Layer 4 of a small transformer language model trained on English Wikipedia (22 layers, counted from 0, width 96). Numbers have three digits each and are written without spaces.
A neuron's activation on a vector x is ReLU(weights . x + bias), where the dot is the dot product.

Input weights of the MLP neurons that the questions are about. A number n stands for (n - 500) times 0.0033.
n0 (bias -0.142): 562470529598428478497430601471452516684412484508572731463538418555621544451411385432399326474457521580524513563356485691462391427415533370576667403397372426547488567559390590495402339685486426578495478609396565446437510439539523446445350411497361400371528471500690532594350429598471580623
n3 (bias -0.083): 421519459366482444613535552431711506580421671398430605432472435546566489760684494525552497615326312363364478453586385520594525668616524392577364538418548611374633524629574405628399589405461391437491488456238440591491526494611361429546532485419580517444409494678486442697552439443416476622
n21 (bias -0.144): 429527485577418443560449553494472506503492451681484642583441446500497492663519475443612436391572352675593524481612672517401589403542434614485459540440297403737313485591676534596260650630471659442392584297446569679415497489378522428475623382453519541378374399513466542603476464516442465606
n23 (bias -0.180): 612476448580545575348823566424327402436392680642464470561539320337454489618542396348685435389661554708663344682602628576437539552622477606742489485256492634584334646474426430659365421384595558440377636385381460532548718624695355399551789219367704404552581560426493485507415309448484633504
n24 (bias -0.047): 471298559708404620591297596400424536367279422616664577547494338444698584408503510439539474592399539592647325500490440613458536445366425642294431230395513473427396540442551595551468634611474560569487323545385516534517465506741678500316370663540625540532546486503573481458533449740651477577
n27 (bias -0.193): 426525452661494491363660350455664247601477560433389639520595578480351353515458594466508518576566398713530599553422428350692604416426362516472514355600636423678549567512565337527334467497524459446530449557547486345532588523509624557532334368488539486464365564520675506419442523365563233435
n29 (bias -0.090): 509423444460476448609652455107443444389535488491518427408491381506469287459439479487532538701663628670614538638395486482564463650321352436567556284462519697443508692491529476506524553440509614546521273507360562363523670572616435503392509576541405383567575493410383485356468560617630578668
n84 (bias 0.026): 568427597476365646453474363542586366477562328513444481121424412437493375447573522514506735750529593529421390530500551578420658503402298469432613700407523563468637453471645323462459500617569437441432415438301412417607483595447638705462513687678564565423354614411544538396467513287528434386
n86 (bias -0.095): 546422547540460519364417469397460459618458447691672611416349422530475443544330475477430586654796592560416441471409428491663657609493428523510728429443497386451577430512685579592533415812405533630373340526417584523490478421529353307515573653342555423395541444479546618429337546615378592609
n113 (bias -0.180): 415585531514599479439631682343624225415418491374472579517514445384548390449566349469478545308518548663527517464491508347590594568470553472589548360475423522408446569506601489425397544442473283412211598369465668463428589626518364571552500636667478570620525453702575597614391417497525536445
n118 (bias -0.078): 711516452626600354489545623419670664545450680386586638550614276446553420310657418507584553368479626512421257477542648782558441687706451449449614321454518427649641571421493280449446528554560304548345588441373423474382460507507269472554663625380542526497357629644409409410639578436397521693
n142 (bias -0.216): 519323555653602642567446557438282536484618484513368494341600537459513425434485774386497503377591532770407381548520611634484452335395588581460488401546285568594360679596503478481563634420507456597561575373423600459558650557566653426563409344598642478349706459494317440506294427428644513280
n153 (bias -0.040): 518589432582602535626479622504357604713630340504395359250626526514395267554668419322271362406440449572542645503350493627627570536345403526541521602459425516389278712500522542458472461342435583249602500515742634202606341389500593589469458391746367615521633640349469569511577385530428637478
n162 (bias -0.166): 500691449476465484600522437599242403580580490287417379559593574562336392503564519564473402453606504573509603518503628516669894506417455547443509525451685379466379569673547459544328578420448594534513286466608711326548466462634413384462541444663593512436669387515359437487470538292398513460
n169 (bias -0.061): 422433483465385506604469334547463418575383475506533540497816510584557542272550472399351535510450297401701470631358488370494608385500437500441473633434364460494509596460572552500598692529690682433711424503478554623400553400357473566372506439535570378398462597612537479406622586708729643610
n178 (bias -0.151): 714299161504777580443450234369363623432776373586492555480532474598836439491671621482654547460462179763725356535194645561483373276353526376438642475544393550446582535601460430571615381496320290441739551428437283419585436315444463500389356435642286693714643698476591484504678616594460384709
n188 (bias -0.105): 387640606486453485427493572410619611665878485444377405507593393528530443392403427726531669717401621550640455455507374543664417585430715734504379230229493510543483636141423410540547448660493607535452507609540539551523684478549206430432403640470590325562400582493407550393769608592473444519
n193 (bias -0.043): 424403720418437465566491363352516586525585250558301560433538414460552482490607628497219506467557712607440506473401538405632390570461516437622491456464359698327654562456431531519426398438571478503588382627475463769702497488581503576457432435400571675594360642330370528465389562459399700392
n199 (bias 0.008): 560416268451678620523648445604544345500518444401371414244588270540325630800500718512591725591463554606595610552719531446511584421454564719220446556414417565620386377489691471518639383384443697256574534361437543714476376405492583298405420531557731500463556472444460588347204529601282378562
n226 (bias -0.043): 464414468396435428456656590710420536447412605272497611782432390646657430590543513599540654441622424396313460791490366513412626441507407411514497516619444581497497557480339468409529497751433542139389427524568478580531456343353459533359554527704374469497525514404545590589395420527524607713
n250 (bias -0.192): 648482331569593458682487506562487676384354697431401596509415385612629363379488564591645540735623596493693439500406458656349533736507354470433338458580402518487500576606503563420554637627470522476310477466458340459562488409536472558427841527444333482359503321658449383464394582521548500653
n300 (bias -0.132): 307380579434448632388353479405557385503479528541309552562448384420513542641680561516405425516713571514483692497525662437393578435503574397500521488627578412548576440669474662628677341519416479296632419425479265601327503560491485568371293579303422515546358395581587458549491431517386397449
n311 (bias -0.091): 512461612605370470571695594436573587246483506405500432586575407465454296833500406547447521453425323557486449570650624425565559470423368328444512533726666423494508577473562345506381403278524410423411422465580494424370471448500402587436448503476531440553707411627567488378558535376525409503
n313 (bias -0.053): 409415527556431393710425429530568758595564500287452575463627408375587390500476360549694284510411337525637551382573465457578580453408529424424427569464545506491395737531615525484469510588423626433666532443335323490711616426416604424429589309571488449578456557443371426661481413708423478728
n321 (bias -0.025): 691399324448354538500379356630342408507527318371527347318425278584539544486322500682370557459496608528509417523356587564483431612539493266260631455467528619742613507636471497534432564977436575496625380559562422641675466459450416626575364468592398450340566623497548476559507699468678475356
n325 (bias -0.160): 458352666332407464396468548400481549730404406603497487378333676534388488628466599554615447428639525471506408545373413400465597571373657402318684330546441670443637294506534443641588464534358459375381477414506462637452364462563587471528560673418624651474561552616313481348410611578187553597
n336 (bias -0.046): 391492582589435495554530600342497646470534459531317440508531823460600566522485459637385520604618479478602324449472449685573515495377572549540363465597434409588563407497406594538471423616455508523500572425386590610547429460804458358540439522564559510603554445428532409563430578328494589475
n349 (bias -0.021): 676524520644555629404672576331540415890454717508405690518421350464462571466587493408507391341393642337610671252080657486686538390422493716327468533535388470568476591658385644336302623553481618429507407328613550391563563457519564308522529371650465570522445390531410522496432652654453403644
n353 (bias -0.053): 621306633409553661416577526439678371396649439366497644568601202539562640462617546486572517681520485447607564481615600536540560443496381395479565600693503655434680552510451369540359418472531493504383391643507533297650741497329494534270487621442516497457418461490645165345497454382621421653
n355 (bias -0.086): 445523382700561694615552479421416463555606589393409320441537490776324363578485476494552516549503442681500558457457412476524535423545457416554456524635500500599565661610545578509410599513319587480402528461515530320673368287262553411629596358625716523414584477398455428386399533628634347417
n367 (bias 0.046): 581527534473549617512532523584781538260424442312531398449503408480449506628486526546546491775418349553571367626391581523390396509588423549351556480475571468491382464520409346546429488443452628437561683680555520512525403480548565594517340503503516286503473575519520414412713391286438369587
n383 (bias -0.063): 486346456436370276400613642496588431614526490451415548693465381300619573497432524575407595493472455367481559722465385610439548593631465327615510606487535589567560666311511335666574479247556343478277566577497353277365364624475334448591426553595710510349542658636318618445550632557460773401

Each question shows a token from some text and the vector x that enters the MLP there. A number n stands for (n - 500) times 0.0094.

" state": 596583597647406530458403532427254591434510357514600495692545362539243506463492514556442607511438285419367742421610342422461277455528602461596442608571638559405377324558356474350427565583586534506502573416458556418609498764433602406428564674416417524649482721578463527461389488564567486622
Which three neurons fire most, strongest first? n353, n226, n313

"known": 671642532620365505502341470548281465402563365629551455571455432486225588422400610602592563578512256439274738455396436402567253494619513414438475589627667510400417421468462333437567599492546533611487652496439596483701593738398611389502427588496347615561448668480559508352377544470478541548
The neuron with the highest activation: n321

"ets": 514667505585440483420595604474254482341630402685610373544598487475299485417455580511568600558528351416244713457723479469417256434531505445499280534553784447314403437601390438394498536433492297670445619415459475612624521796485654456444520555372341620542431704568493627411431535587469498597
Which neuron fires most, and how strongly? n311, at about 1.1

" end": 660638552634325449415375533472286464462575426495542392588603454504281547496545595556624532564433389362360772517520425480505407395696440397430442428653721398374217457462484405420485563490630359574426616408511533478615596705427592365453544591456438686661326678557460543507370516593500496601
The neuron with the highest activation: n313

" Italy": 610705602604425578391479519396353590324527334641606441586592393499277504429365580581463612650482305359385680427732420453582186340520597390485382628565619528341354370643443477393486522427443366598419501504391604539668494771392590362504541594511359617635468608521535439497488462561531588606
Which neuron fires most, and how strongly? n353, at about 3.6

"ade": 538662599635419522421487528434281698350501441668444365505559448572340495372389516503587602578533299355375695528584427440496286479520591423320267525737663523383361421565449431327685580506466441546450599569383541509617538840465639381540433569408495589584367635501504632458423558545514514579
The two highest activations, in order: n142, n24

"ach": 681717549661399457445489475525221476334515253560565381481607467515269574434417615484590527574498310404219761450526406530554378575539506481461366585587699447315363428494476466454590597337546391484515687402467586498616611688448666345541504562453362647717367560514560610456422536565445501571
The neuron with the highest activation: n153

"ration": 484543564637429553422391491432265626413498493586497474576563532507272533432474542503523539535498261431398759452595371481487461415559582407489374563691686540458268463592358442338654499504478444658413657427379560431640562885435561344527500567322409591584447659592476613453403467537568509587
Which neuron fires most, and how strongly? n142, at about 2.3

" writ": 650684501573379502401583551413284466455626573588359454611520405517207503474414446681523540563532359449257540388505414492434351499622546420579258551639639373446339487538369485432497497666565476741378637452472513584702420719445628332563480648487408696641451687609421515438347527559462544574
Which neuron fires most, and how strongly? n355, at about 3.3

"ch": 559820522596434500377479449524232458366619381626464402474551493526321620436376557503517537609492342403212759544628437546495366487541499408455425614612638447437400447532371341446697486378391475543574673409481532512652545799438644337432489628417452557700332563577542640479392585649450464529
The neuron with the highest activation: n199

" pl": 730627486625392445428349484421345464484550417513545531530676422546212598465335531491513589574394418417374702483584492467390339413611496420385434525391737335367344363575434368506544556444772241650508638436536563475694496714466618378511528666418449633659444611536522491559434539565408602518
Which three neurons fire most, strongest first? n118, n383, n84

" \"": 626674537557404490357446553378289377427492523575637505464592413566224584449391405634503526482488197401464602546583435469432176567598422417448277648568714428340239448549491481480682498633583413642540697381532578546650495751478559426541457579464344703527491602636416532482420570485613587548
Which neuron fires most, and how strongly? n321, at about 1.4

" un": 568744580619398542372260414440269511511588452474665453557581483451310564373366391621462584539444186413530634542558464405457286561616396485372377594666680457359319422544356433513701584567599433496536604414496497602662476655458604416394505575505407632517474664643431542568400531518682579585
The two highest activations, in order: n169, n321

"one": 606682542635401518447392515479280481316483365616551402546614434488386486408360547531591585571599262380355671582502444418454238555443524415426408555624717524316400436645370503362529555423530461658480609537446637485680522845439709413441385603406395553672399610503541539426416500528516547585
The neuron with the highest activation: n29

" would": 562652522661471440479483593445238491413596482517580459523488443483266510448474474538545560548472356390568688537604354400432115396665410417541357487604743413319274375549353474504493549540593554571457598435409535589632540774448598434517636565370309680571452667605444551462465643483537549595
The neuron with the highest activation: n23

" as": 668697562608428488434551499429226491488637478601595341536554464538352441443501372657561578552375356426434727506676440443480182574537548473485382598579663460250275444574460493456619575500587410467270601415406570647648629739371500399380411630516261593571435581510433595422452584546557560578
Which neuron fires most, and how strongly? n188, at about 3.5

"raph": 634742493606413546376444549456238543452488328598552422577603592501342575424469492480406646539597218435217713439599421428518457510510565466540307493719702495417307502549352417490577518374499452598418668387464553510714427745423552336577414603491368544622515613543494613530386493465548561581
Which three neurons fire most, strongest first? n153, n162, n336

" As": 726656633460403603421505525449278369367559391608515333553550454619389469436378471624447516563456256363417737465640478474485230604603466454512355579581668566275304392634452412384504525576550401470568586518431580568622547677486563423381491677488248625645417605555489535416447630523488424594
Which neuron fires most, and how strongly? n353, at about 2.8

" O": 664850576545422562330549465466335519404523499555675529560536444495264549439473465590502618582498229362299625535620496550437193502503516410424287612533622404366171286593565488435568516519555332515506676384526553424572454883561504480547568648436387640560268647602548530521445578474448580539
Which neuron fires most, and how strongly? n118, at about 1.4

"ed": 582858551688408480467464526526214503393606581665583406499480519476335596412378561545621589543495322407312761518570425425496211513611376437343300497695545518298372427517411457440601579571439576616491665534434518572645511697380606381533438591384357625572359692527553553376423606449537516519
The neuron with the highest activation: n355

" president": 693494534575396456483372482470268496484517487631735482567603418551193521439449486653469603513456260490259721381529366404478304483636505485580373640658562568401393359553440549469503526614599568632525567360378582566699393720314548351472537677470362540588412588546468542415432479603462551563
Which three neurons fire most, strongest first? n86, n355, n21

"al": 594896545678380512373457553460266620347526394569484374560575556508310593414451490455543615542460257420322745504528450470435332563495595476382225519644710575387360383564510384463493643488560475587427658480396582459609574821442548336567418603354328604644376582542527598418450570516523557538
The neuron with the highest activation: n188

" gold": 728798535662448445376398534332291526444410517673606534661566449468281588451453559577348616561544278391314678543570463552544212489566638439466322457657681432463432436581375415414420641452550436612292660539441521508581390770451657355552402488408381632557484644512451472493441506592462543571
The two highest activations, in order: n118, n383

" went": 663708545623428453440468596472277584406548596589447439479446440570387537408343538588495561596489343389511686597619337507446203534726479426394296532589623368306350453575418497391570557538667446466435617432409542534614436668439646404529654539374463627637357646605372547460383531627530502577
The neuron with the highest activation: n250

" Ex": 617780510496409639360398409443274532478594361485519425538575536598394533424432400587534605537511214348380727477514459476429392531622519479476242630721603529284182398518451436566599527453553419620615622445476534544628509661547573350495445699482456671538334610463478570603404570410471586597
The two highest activations, in order: n162, n336

" |": 634649549662452475400432468459272533403549489737616476512515437588396577457349439614473516579445319402436855495689403443433117413542497407390427613550676488366270414541425537513558573531558398607394622375459543540637489674463617436518386616417311712581355643636410559485463497466517558541
The neuron with the highest activation: n21

"side": 626556549635385441439483506480262530329498464610555476567488436579274570449458524630513531573518346391241713492538408534544201374516564418537438563575674489280344463600410411306580587482484454537348679500513559527626459887466708405517504591439361575688394654518490574401410538596471459584
The neuron with the highest activation: n226

"raft": 544725560596452465408396572455291679364470417570511546559671447511279524433406657486550569516587202435396745439557392436555353431596448390418462400656710497388204436472431477407594505479558289671457611443430560478659535749366624371546554590382468557593464602562505579484404585535537558601
Which neuron fires most, and how strongly? n142, at about 1.1

" G": 694642581572428542399434442500275342502581504615668513547599466485297670480335458609482511552403352432236719500540498559439101367503453378499278614546638415437331323569383448492620493470515395536595627459510567422640462831583609383439571688422283639573308590644516520626470555553500470525
The neuron with the highest activation: n300

"BC": 567626553617457527439423565444275497354648354571612387515596384511303554443338492531449585628652232415313627457550244472512209427524606389526347554622627538454380430601358437421525579410594482665587623497483552466680462804538629389486532655468313596705477577517464614495386439519420536621
The neuron with the highest activation: n29

" head": 618607576662419472435355460419298595446374453549555521564632488460229643456526494640463604462432333398304697531496377525521309491655456460505325471635694457418232423486416494427430578612599348543380638427490515568614444697417701353451541558373410656611378724612485528451413578636544623555
Which neuron fires most, and how strongly? n118, at about 2

" times": 538615542571440473393455611416247494361639453576567458634575328542264486465509569583557496544558356363344736464602496446492228354636551411540430478554733439371298460639351459346516543475622418618398563403479581557639539737488596450467535596447415621633454691572468510376388508549531402603
The two highest activations, in order: n353, n311

"umb": 682621578606426385482566515525255473463489441634483462601575511510161427437436537568633481560466328340287730483479458361516382467469477510419296482578621500470322346705438541452476583700577431729547668524372453466640414810518653363484394624456393601733452591568532510478408557530390472523
Which neuron fires most, and how strongly? n349, at about 2.5

"iple": 614475496612331488518478526506294591407485413644595432622467446444331658417490496603505676541501249425301652559492377377517238502517556410575329559537691514407346410599410564386467617623633433597429674431451596526689501816446560414414438627463275588646454620490542565356407405544493614524
The neuron with the highest activation: n226

"ad": 637730573716385503409581517491236486396419392617611460556549549463292614432398478427557582514426292402226696545543434468448377480506451455423167507664605497362408434559381370470594600692480453562464728589376524453600491816497632317577456550366360704564378667546587631515495591498506524511
The neuron with the highest activation: n27

"op": 597777508570445469375565553497240528463483353654592407603617436516286587439543520569637601519575255358256717478506516344470405397472526462601239485526673475427334414616308439474515567522650412696499669459525554550640458705488564417441340698495436595694349653473576541443403552419377532501
The neuron with the highest activation: n162

" games": 492701484615387503356376536416273545358642509611673520511611434559251529441475552549525602598528376455256656440696368474406312346684507486549420564569678504295351524628432424406539569477562356709419605420466481617661440776451623407506555639368390613526444674512369583381395455567432540614
The neuron with the highest activation: n86

" Year": 624663542505464514381365471394257412408624404623618535575615434488279482452373495704577621602583243372336627444615381501549448530604544377403407590752565527387265499547336577359648544398560401686438617467360524613620475729436617398514456593475525646665359613686474497439369497509428482591
The neuron with the highest activation: n353

" mult": 670686534539421580386404581415248505569466494521557414597571412555297599417448512559261589542558190465386712544592435430356229578609512494516427567513664488388373457571364426455613575542627457534587601379532615491700357605469635391461470562486387552574499592561385620485405469530565437587
Which neuron fires most, and how strongly? n153, at about 2.7

" new": 652700513639364531453329547433290515440461448534564469590535474406381739433421444562378658539484201441266689539460334456541272579596512435500364529664692528374302418406425417444484622527656389485412712494495556537641536688457642360524541596439261631599520696555443557480385583517511576564
The neuron with the highest activation: n383